Layer 12 of a small transformer language model trained on English Wikipedia (17 layers, counted from 0, width 64). Numbers have three digits each and are written without spaces.
In attention head 0, each number of a token's query is one row of weights dot the token's vector x. The head spreads its attention over the tokens so far by the softmax of query dot key.

Query weights of the head. A number n stands for (n - 500) times 0.0012.
q0: 501708611670305456381391644395791556459409489597523564571506562278520628524626645490568465399538415542459416361377384588425525493649680536677724352511524423332418485464417478492390562661643376
q1: 421444455536696443312217517736371540442629495426475466576497645455478354533597659445705363593391520375569580487583539603347489489378383566312337574626478545589420693459258445659435410428309435
q2: 422409590529479581465300468585546487391483374494526564431334533511545557680420483660487322405432191614739539196342600358487438580565487482573593478587553676454404574496612621479456469239570482
q3: 480739393622464533186378288371558810543671676329453568549446732394665568509815315493516407324553630479610664463399575384609496580567372474341725315793532577580533432592442572471470743553384682
q4: 638309301412281663509681700406281338652402353556524498562588400596525281556601558516486732639356507470516515356311591466372479505502608600533446529306390403526537495565631668660498487283645505
q5: 475445384470505416469379620426519670483458459551544765627544584314626657508556373486717418589440473397431725643459552620456420431529501590397445505493619783395405505365452467622218376577557568
q6: 151661316483495261523384293480745669265615590848532391538263479394740765406279595501528320377691485372740588720678453520346405500414444391526637536575452633260376293712547367446464445532442599
q7: 505443552486480541615395392576775496453566508320642562546590484434616546536398204469330443661295531580500516744548339643234480544443441562489393568434530734378517551404205454718499361736456435
q8: 654644579569304458600501575507173337454445498480436435654501430527458470388634522544651670548538424472427342383457459433609525545291464348490398474424420545685520510426668439442570520318564575
q9: 406245659324492504806602532470496603653849512406453430374566686538577584497635309630531758558582358587580586873638523485506625398532381444381460388436647423556413505591142391684644380612520509
q10: 452462449587458518565512807525296104604257550488446426512606481482632558415440838478690402466574379445362387408428502269708508392281679315350383320525437412592450519305530709463426515391293482
q11: 593471338427605539640750438530597295503541257637456330357655711480379418562293550663430329524480556535485671818571721757421417287621345427500734470601516432587524311556540398545485223512465377
q12: 528550636485423407635444503451712604493432306515614517359573613503670619660617434575417478281656499260532558318426550587673551432656335352384531633622921440306126509767234525598516572654450507
q13: 393422461550639478505609469610695198678390745398353613628356620298426415511440328644342522642653448359622482638318417582210411421459758818249375450287559584461603875481289559589526431541369439
q14: 452541277442311575560487433674583716448612403552427466490656447358452362534547138684409478443538674324527290571329674593462359461401514342598426570410540522405319224692367562392772635414331443
q15: 634528442638446384402067602417194278424493419525272812539459385752541338493673625547682585826618529795596038326572415374399713673350698593618287615321144440442790537560542805506347445306655612
q16: 543608576432489382651306424576170524467543381471346516500508429496407456294862705279387440618514665471403401568752503667407572417454435796260416537403634276399615395442444413812580563621639573
q17: 562761536427409588454619476320614472570373644408555580587623460510412670358896703343585635646489329422388589575388577651626599366710407455476350447327313398498564669414623404683742676424737506
q18: 542497515688519486568564422391311596534767529341632507533752396720603371349319380183323336537370629675456490507427600587455526504313619790508563362537515626071551205470508625623257551490564368
q19: 781345310480544400382494309674313299406885504505482688357220553554356387828606574644456528525421543523677442505805831467585646495489546519418461404498616257374616471724528480526679510412583489
q20: 635594730418417605438663495438597206599492533352628416779388683499248516671871678719150479616646600537629319693701484673390531480543506517296658537361326490525764573474528525863674627401879528
q21: 536389691578381492207284325548629538660565845549246357553414603593306499495724193678277650607643504596644604456527522462196538430568419583502636127583379602648584710666506667546169439306358319
q22: 436480526532275494652619830486470371393448557466481482526414686286583475527393370660486316541436235393527515471242433450560385441476627569578529455466690565479703517591450541678398455450546458
q23: 542696505660650258591706294454516567571332584425391349299542493457406738529483572546404290480624468347441533445657705392510605522565536567430632491721623482688521568459784448216329341650315509
q24: 413586530413586411337722306561329770694644407587673587445343750661294516643728208521555497444389550596458564538405523461500488635581544514487434560284490635571606645623506341312432305596394691
q25: 273509529258473659356736421512751559448575679534525243559589341594406641475473569589329527417520282388305417369688609233536323617745417577451446835537417564692565614438429153327591299481423603
q26: 398678657640543508603508707549466596628619506591500372418441621623411572537282569356306477421583648345356658518459486531467499361497209588426571387492631426370612553440628571391415589314462360
q27: 310647345399394317673600672647576228671502554463507395426641430482416593416311468649474474560570730658544577511499600525279314616512395619394551513357491604268483482230493543463439666614492441
q28: 406360761377367694712518476469373524365250325485408672423548306465429612279908734401523510329420453441342468701487427533634943663502307395611355779435446332603515690589541314425608255704546533
q29: 573624662270441452439430484604480573564654488440452753438657439440521574634605588617551550599571382596643544361653405316450731443549462631531488330649531283640569379649475609640290556688595702
q30: 694627528545554510386365424519525476207625440513478555512425476540415405726422593693714246469432526430720318396580598292394774665538480514414502226693489516544388544421525709433396526703616390
q31: 606646664680578514359437351520535340381590460539488660465487574682417457417600529622261349436722483722769478612772623549294689342645692336593659341576377505626652523496440671678548435503597508
q32: 554545665642620499209263277667557634382417557544581408623312758589429634656559369695602425601425615492581540513627638443492416538688368639368503723554382435431436691608522430592429560545399534
q33: 401716638496673765459280406506645603591517668306545586341544433556565632633620301578596362302558359515613738342484482649416602472722377411358606540837589641690400305538591623391342573360459547
q34: 649540531421407673689764616478370441649554378586492297502540494657525339524608512318297699622405606670452522310419554436411481469465524642648642498192457349617700427496615383357622614504685462
q35: 548506630579574422307410296475513450481395371438523345563429690794469498746416473690618383684483556566587755397390609594593554227592477497418536528721627584568485497408619381431406672534518428
q36: 573694718430526500565476546518429533706331506355485464558534715526360338679732489408516789591459569589401432462406510612592553249497514718517456481446518614409640504405375430425418544636350475
q37: 651378491806723549266358496464631619455395538505544377483594793582582460807721324494627591601530414325573709048573380558639405541600566668298647583625668674652330644582630591718277554482543561
q38: 408583415528388384493592531540386322444566424849443584566385365578471527404561631434593422403434444614633546329568600499402493498447726602820672409463385547513684549345776457407598387100451478
q39: 195546502528761492453474572496749570467477619405708536432721405355564577529477389573276317325527468427653646507680495538460366654680495312546525536698655579544419289658460477580460501647426631
q40: 570699421499438613479543804405344504627614558267434567557727133565480402584706452304535723654409484533553337342495501582419461435619646606491487385304485400690595558223462541473640574326459427
q41: 449653433647380413403497285342519523555521455564578550693488468687614523442639722453552389507620582580710626306617414632711414756442485496538542681346607492398606476423557725410210615415482651
q42: 571360270457599527463434617606203490653642508392515534531458561418384097516542547532664539678355564530363407408544442344520590578643534404571449296335335476554354475681698303703655453253548614
q43: 511435405589586352487424421548569499505455396592564356539407564494514591350164700380368392528404577511232367779601497312582537542422509573419461636484485331650425610503316542379543463513392547
q44: 242572440530389440455421436515483312277556662726461446602323498537356565516683559529725298365639527546437600333571504175585526447493290556614566525510500414536442470464451354354316405404661540
q45: 270608669511703418493326631398486758731266710505410350517531565501772671139680380626806714513526260458354399334355521612585409581522635223298360455612552666536523260740644667578385507265437641
q46: 427194709493382484568458397289554650408487520530503431462565753530518508460418141680443390637848466517627578486652370551360595538592399615401757553457912572277236611549055776763537419790485551
q47: 784434621586650439276539541473545522660366232582577485667411447400647467516437676494460645379588561528488537366728592626571561429626437660421301396269344412747495665576590499559747443417764464
q48: 553430454609450566522504313530258570474617498519718299646669394585544620490571250698350909781575621471738371411265618416349314394419483588433371353226348581473470587486484588243387531621509533
q49: 323493568495626466438439603403510468501242735695456338474537548534349626446362638470362478457804148461346497263511527568520438543448562263562765595482774719417441399395418421663580309292524400
q50: 546410432600545689290124583473422293518586516386389604795376539465432579614431375478559928927631438764615514634607460404301591341527474670726438593613641445670603564413318508519333567472582633
q51: 421378380565537316394429419415537571516465534452166545471223450313711283544756425580433592442498430506670231437449385272384638484627688290583578383511350555546560593807374707410290750663574540
q52: 481382401462411545446306456520356348695673497359497705467580791621520522755475459491485478488319529489442661400524536485475695450615472489445410425363616322415519349578310616501594566503517596
q53: 413566368311452345684342389403838651561474587540611575565474248393570904103557309446393755485657476623252436380415358658574255450467401548543327570700619392387374382531627471678640585331272639
q54: 526454669341567523491607548455474497239417793458410718572491590502487540645742502683572554432412314491203464507540568674593448730516319176429408492636660341508305545542709364538928541243557461
q55: 573535558213620453329810652377542458404489647219489452570321504413360349441455596276621345468515660391381509585331422516705484494507541455570451478305537099619418667365572336582529601632599605
q56: 252297435490621652689674662509659545546652581740382553341487551512636578670545624394571481395522370489353381456463432617645307498539688519407480663462351583738716571521586438428548334456428397
q57: 546497627687616553495365549370522400526505721393577455304643459338640505734443389388502436364704504511456434456325455526719410516695493525683443632426439487471524289581391485300387326686436469
q58: 472376429212691305485458339454576667600724586591459542445631402506510511428356015747360637694482357649601667485609484392130235564523749601629358683339501772511578409418486413370423233455198704
q59: 286531582564477781295689385443829478718489773618605584432549496638408474596266394574393715526473544342313677122377589593369534502422486765573407357403688690240402528376491486541330865475543227
q60: 622581647936563533342664575516448339497341233232474497482607454616406403603422559586387628476480464617377563190457423580339539239689393594380467456654648456424370350501507397550540505598621410
q61: 617541422544555405703364454443307162825696634482456494649502558584228408504374306643456491613475469501453600366373549425456130221570537409508601407550302885390458608537517516464430393348310531
q62: 620501379418370899511638545347421486462541653424687355323441565431455309381569372498467327343624716388583428654417559603306466508456608335372427333479482557400424496304390578615652480514607383
q63: 617496456367531545388459457513417412645514529593590488562380571543458727652489504563662625669596531388393595324747597529599307576766470424304308656521650642421570527374536552314314478336463366

Each question shows a short text with each token's key, already scaled and adjusted for position as the last token sees it. A number n stands for (n - 500) times 0.0011.

Then comes the last token's vector x. A number n stands for (n - 500) times 0.0079.

0 "anger": 595469535425509446497531441489477650585418468189378504408431393529526460472540415538376500545364496500519487564434512493567389487489408427633413338578456502396657486421603481487512463481455675
1 "ous": 515483510423451428489545431546455650606434481195396466391420380549537525511589453504474498563409548482513480538401490505545370509498409396625398322557441550399644506393597496481563429483425640
2 " Woman": 472481423523493561485556353493420581658538557209386574400454431444482537542610390525398400455368570462507412576500453506505465485500379468615463392603476464357643444463632460542434477572521603
3 " Tour": 370535451528438543514546432487412560645468526215400577422433414480450477540597447536470436464325403439453396592440499505559471510491432447587382352571462454408634498369623476556489490533441666
4 ".": 496559458501459482492561455566504660630422469228427385385427331521641610526572479528495482555463482509524492528418469564474373455447395387614498348507429569344601529454550544504556384502402607
5 " ": 542599399584399546506638389526448701648471574248405477381406479540558561434504462466502521566451617482385579565520381538398368472569388423663569437512470561434486506507495456482417418493444550
6 "2": 547503554511528448518634497636585535574444409416505565417354558495621537494543513549442495583483417570488469537451447578476437448522399568720440394509335576297547595522518317541352390403526384
7 "2": 478452589442551523548530508693546470535375446428413585427486494547554479488448422612401423645517469523493508500479444521462427485592308561781505440449404515362552573443485406400329435343463476
x: 368476524487554362396496241573442574238218582632451382377533729461519559465455352591684438507388663413382459620504705528494359599444373472579530485828613460376329704468440256680482706680452515
Which token does the last token look at most? 5 " "

0 " European": 533486507411471467443575408507445618635481483186413540372384386498563524492561461535470399519394509527585528567408462454578407500515339364664430368612391516395685526450613492517587494524475653
1 " competition": 476427504433465461474556414487425662653391454152403517357378383472507483481580394525528492532438507499534501524410501496532431469483408387665373348551409491419665578474592497519543492478453681
2 "s": 500499491436434437492555423532451717610389452163389426373390397517603539496570438502533518561457502469515495493389478526507381482470366351635455314524421568441618509450572518463546405473410644
3 " (": 520515404554362503476635373596379696669397546163423434434432447563560588505541497544517571545518445423524418558447378599498342447458352446645473423479501547488590476458496557520545421504469612
4 "including": 458474374463408567560603355610391756566433585200403464421458502532519527461499413489523538516512497475435495459393383593451418450501324287626566449561510563495557415460517541485551440434472640
5 " four": 488478474479438617542595313620352690566502610236405568383483537554491431479512421471422473512504584409354506437395386474456380493583349319633534537637461568500523495509593499422524492425590582
6 " games": 496578584457501544479532398540302649609454618214444531428482615359381376502535297502561586457539419491400522501538440536346539466591444477654423452531515418638531505593533484437395533479624584
7 " in": 529551559442417613572600401656327599604482566194366483434499498555550474489499458528592513539526526448380380412435392562478397411582320384654546432499521439589608448439544511471553473479460673
x: 344368574370368418666687431354746344479270538576492345354636697532286419542681349589569518420421487668168579456447654515504575526415432383501430502615582498539400538519301473639842500636345464
Which token does the last token look at most, and with what share of its attention? 1 " competition", with about 30%

0 "agh": 550433486377500534443525508527523535581493405282342491432398351498616479552569446572327434504324517534473483481461476497582408563478353451618510378512487622387602428391618486600517490599426683
1 "er": 466438481434494557474525477566485534606464499292293546429471342508575474528513441593331453510366552443531396552486481495547386533495334478681524343490529541393628409357628507569515503550432661
2 ".": 494512495499484445466562463574501643631409471214414356390430337511659611510557465533492475589484512444546512545442473543477350456455384409637493330494438570353589533459532543479551371504418594
3 "\n": 507524448557478496455578445547493651629441532233372359411400349510667606524576475439458479591379449400510514562478415491435316489498400472588559396492459635389483553483514488465486399582394590
4 "\n": 531570473552438452481568452581475651685419537244400388399396307496635599556620497455522484547398487458518481527458427526434322452517432403631490351487469598378527570477524507514542463550399554
5 "Pro": 591570498605411555481614452544370568697358529364352452438456313494609534559495404485451593619485375578435528591507384564477420449456436506665523355494524600422531548354441522493489400518451613
6 "ce": 633586601552408515510539443535397542612385544348361596446450398562529543488548421487436553628447595630469613577594532579508433401426430632610466318530576524360518539340541495397389479536385604
7 "ed": 558535512496517494538538438580406571602411544268389546462465457550515525549566385337489513613355547515546473446457525506510422500565396371684487277530486583366564464449618394414326459464409585
x: 317527571372491370521580416409598556507504626595451291165771771508659512630548541431627391485499593472384500353497462672475280786434360321629516415783616465632325605574535443545610400499312514
Which two tokens does the last token look at most, in order? 4 "\n", 2 "."

0 "%": 496483513494469422514503418508460655652365501243402410385404390507563502507568456498514517529491447496503501533449531484507438477419443424645402363522486569407672492405560508487576358525453626
1 " |": 525465496519447461476535432548503647629404490233420375454427387523634562488569491507512489570465476514537523519465475507498386457413395427617487356516488605411571467422521500455589324566423638
2 " ": 475430371628445564392617386454410628635477604256446451437421481529525546432529528479469539564480374408589482637521370480448375458546400466654553470512500532523451493510476469432482449562465594
3 "1": 507513430490453509364666398542487552617557571434510488446391584489549452441496607542394523537536578452451532531519295473468384434510394526708552517552433595534412611580452348477490426626600448
4 "7": 606551488479441575433586438621476545550491549415460596462561486511521396494417569624373533573573517469395550501526316540478347427509317562708605562472435509547412639453471469353534511502516548
5 ",": 540623523481383582507592433677384568572467545295478470468520517498468508466487508684415614578638528534417557527582350673473455418487389496658535443420541500515499549527475521434528504575520585
6 "2": 542503555467497535518574427636427533478519550491447501464544578596508457423492506674259541597653513523526463487588370614511419430516402648643573414599379538507429581445573453418424471492583423
7 "0": 419498568459481518526548451634411479510527564459437506459597579656502482420479475659282492626602507500518484463569374548505376470611383573630584404605414501544452506470568456357365513431569464
x: 508597453609502361068463315472624500377504332540397466493588576453402554489451443669649435632650651470379563538535510659578389578492382466431623413700552617345287775507379693712429508807351497
Which token does the last token look at most? 5 ","

0 "der": 546471517453496439496533450520464622583410478223374453396407376520570538509560449500450474573419479495516504531430511479547383509484387418643418362539465565371636520415597518497523410482439650
1 " |": 531465495508458457473546435573512635625407471221413388472423363493629593494564477517528470587478471512532523500476481506500382465437388408617467349513475586397561466432523504473566340554420607
2 " ": 493431368633467552398620380488422609627484596247437462451408466525532572431525510472490510584484385397582483618523376473450368441545381445655539469517520532496441493507453459443459444552460575
3 "1": 489536431496487485369654408611494455597562542425516520474407562498560520466494566526434459609540611436429547521521312450491372413539366522700519508540473551507415619556404312461419439587576425
4 "8": 581557510486475594452549416685443409582528540386468626456577468581520473499455507633400440600551525482361545503544353484501377420584319533701553500490486451528485582442462416345433511447506543
5 ",": 503597524471386570504602428696405563579432557258487484490503501489513547479483490651477591577649495558408560507567368668495471414461366462639532426444553498500506529522467534430534466568502613
6 "3": 526529572477514541504595408646413522481499562455462556444522606599496490444490486615303521602660476515513448482571384597516429436528376639675539428612395541476437558448570439432363447473620450
7 "4": 422512583429529529502554434656424513451496554419417542463563570626501473462503445641278496632580483509533477480566380531489375498589341599657604434592429520515415521470542451372375461464538484
x: 562582543632471355143445208525618464431494350612492566407521612469394562396480384695614403577643666459389457569514571604588246609476413449498588495708567645386296714525388613760408505783327485
Which token does the last token look at most? 5 ","

0 " vote": 473484550483444425488512423489467660669367475193462480374431370466501533512584444512549502522469447543479558513460508481490426481516452363704309363508413508410689540480581495486554420456434641
1 " in": 519500498452433453459601425540428634637420493193393432397427376529583603505567499529540480572489509499586562570425424502506350462545344343675475374509432508458614492440550540499555424483385652
2 " the": 523480417468419508501572352624425649615410489232409482381440389567608561545597498512510469511472497481506509516371420483537381463443370288583513423573506576393640517445547523488594421530416679
3 " state": 558456397475440579452607328478416572594478653236421576367492445443498538491532544471553419436577536465454492524446425460460449490516362455650524430680346473344654518557599395519515570593600568
4 ".": 493563428502441476499580443584489690642390517244430353368459369509697595500539465492513474570513511484512529532426448579422364440427390409622569345503452588347571551500494540474565371538448578
5 " Bush": 517518501576435567585578363633433514690475579358310563387477382415548436538569375524336424498362446460372503538493458451464421587513511490629598400525475584318638503466620441600418510582542454
6 " became": 511459488491403528563611392645415683634476512202425388494422435445514494492531519423623494550489516465402403382361438586445383485532429290655597453496336507460452537486499526532520519467484449
7 " the": 537480599517432593571569346698442699598457514168409493493449427477583521514602489483504552511425529495437525400432421561481381437459410277498565450548513550394540517486561542453628472518479591
x: 518352574279601611625742532352547473466578504622606415304493417610251791563732584440592355372499460505240432496349694402523415585353386528559606560604677452400321542489515457584790441575252557
Which token does the last token look at most, and with what share of its attention? 0 " vote", with about 50%

0 ",": 531481520479483434481578457559472632584429465260426404437395393526591567491576470558515520561495465495508535526464476525517396457472423415607458379499439572419558511455540521503544388505444581
1 " following": 524484502428475457478574445558429626589475476265438414393434432535537553492551447526516491597485560493546514534419425539499396464533408361629463382525421542464524523439526518478504466432447577
2 " a": 489505427494432471504556387593432649595433497275378472399468439518556486511566493505486514554468495496503482530394427496516370508475418364574507394555488569451565532430519493451553502505445589
3 " performance": 494490418527424541525579363526348649586449573236479529455475508427421429507517415475563526463491480475463476542441432546461498456472445409604455450601465476502552553508523519454504519456511593
4 " by": 438485421455410526543591396611411653539484554256456477503480478466525533504516446523538513557505428480455480467412406584477417420453374413583536393534503480509488460449548543456515421478476588
5 " American": 517463463534388552525600356623416532618574601321468600495503474470482509507485472553408416489453456461409462475481411510497423482548419436601499424603493419441613442485578474521542522536586474
6 " singer": 511558515503436580506580406527444571581574603258475571522448484407459517438488458546480415492453552479386512505565417538446468424543417514644475450608401379510463501535597487483477512488577525
7 " Ar": 515469594588381530561557418543399494588505546339350493497477494552537495505525514565332497579397617599433562493589425550488441463528444552515559450488526495500505402378556477497452500578475592
x: 478336431326428458634553533601573480614506636675551453396476509493433776642217196574490385363483457504214622398300510400436396456466510463515792513636664713372320624437537619545280481392380383
Which token does the last token look at most, and with what share of its attention? 7 " Ar", with about 30%

0 " |": 495467514523450439457556424577503635657386475192400357462427338490643626494570489532522467627516444526530529524487458511497359427437381393644451328512451588402564485407500506451591321552420609
1 " ": 397376408643485564353625356463391609658471611211440449451398468532526590429531528467482526599501450461660439656512366444457359426559372447679521465530510519546446497507444453413465433555455589
2 "0": 556472353568472586421705314499443522681542570301510479474421524469587528435442611560349425534577552416508501625507333465460449361482371508682439508661436520519548540505367364426525467617587525
3 ".": 514580329590424548423578407596413463637425613337568449452535397595522641558488537451501490585646475373401701638504408529397406343457380507706517470510523463449563584495393502378497376514457612
4 "0": 554532418429420542481632413566525560537381615348477499422508604573528449354355538608337473516607573545341616507440446491486388543445353553704548500742358563526609546572483522398461355423487528
5 "3": 397464557390506456509593491658495551529385599364365483476484675588553348370493540661344507642509604566464552425466395490442315525559375525747529519560427475567428537520481481376363374490538523
6 "%": 268489520412504454543439449618437548648357625316448429459592547529526317449456373516536426545578438499496589436454527403332492373532489445724429463542504419526672467478471474290472413516590536
7 " |": 495545553379454536571504420640513612615403564277473393529527524595637403432525499480526483552493434539426558367483468507412454410311433477598569417532602598515520424452429477339645302693463684
x: 593547508450443468553686416524563616365494416479289584255639629594202317694494449320497379432477687631316434459328688554592492697587291599599683498669668531333357522564448257588639656610488476
Which two tokens does the last token look at most, in order? 1 " ", 0 " |"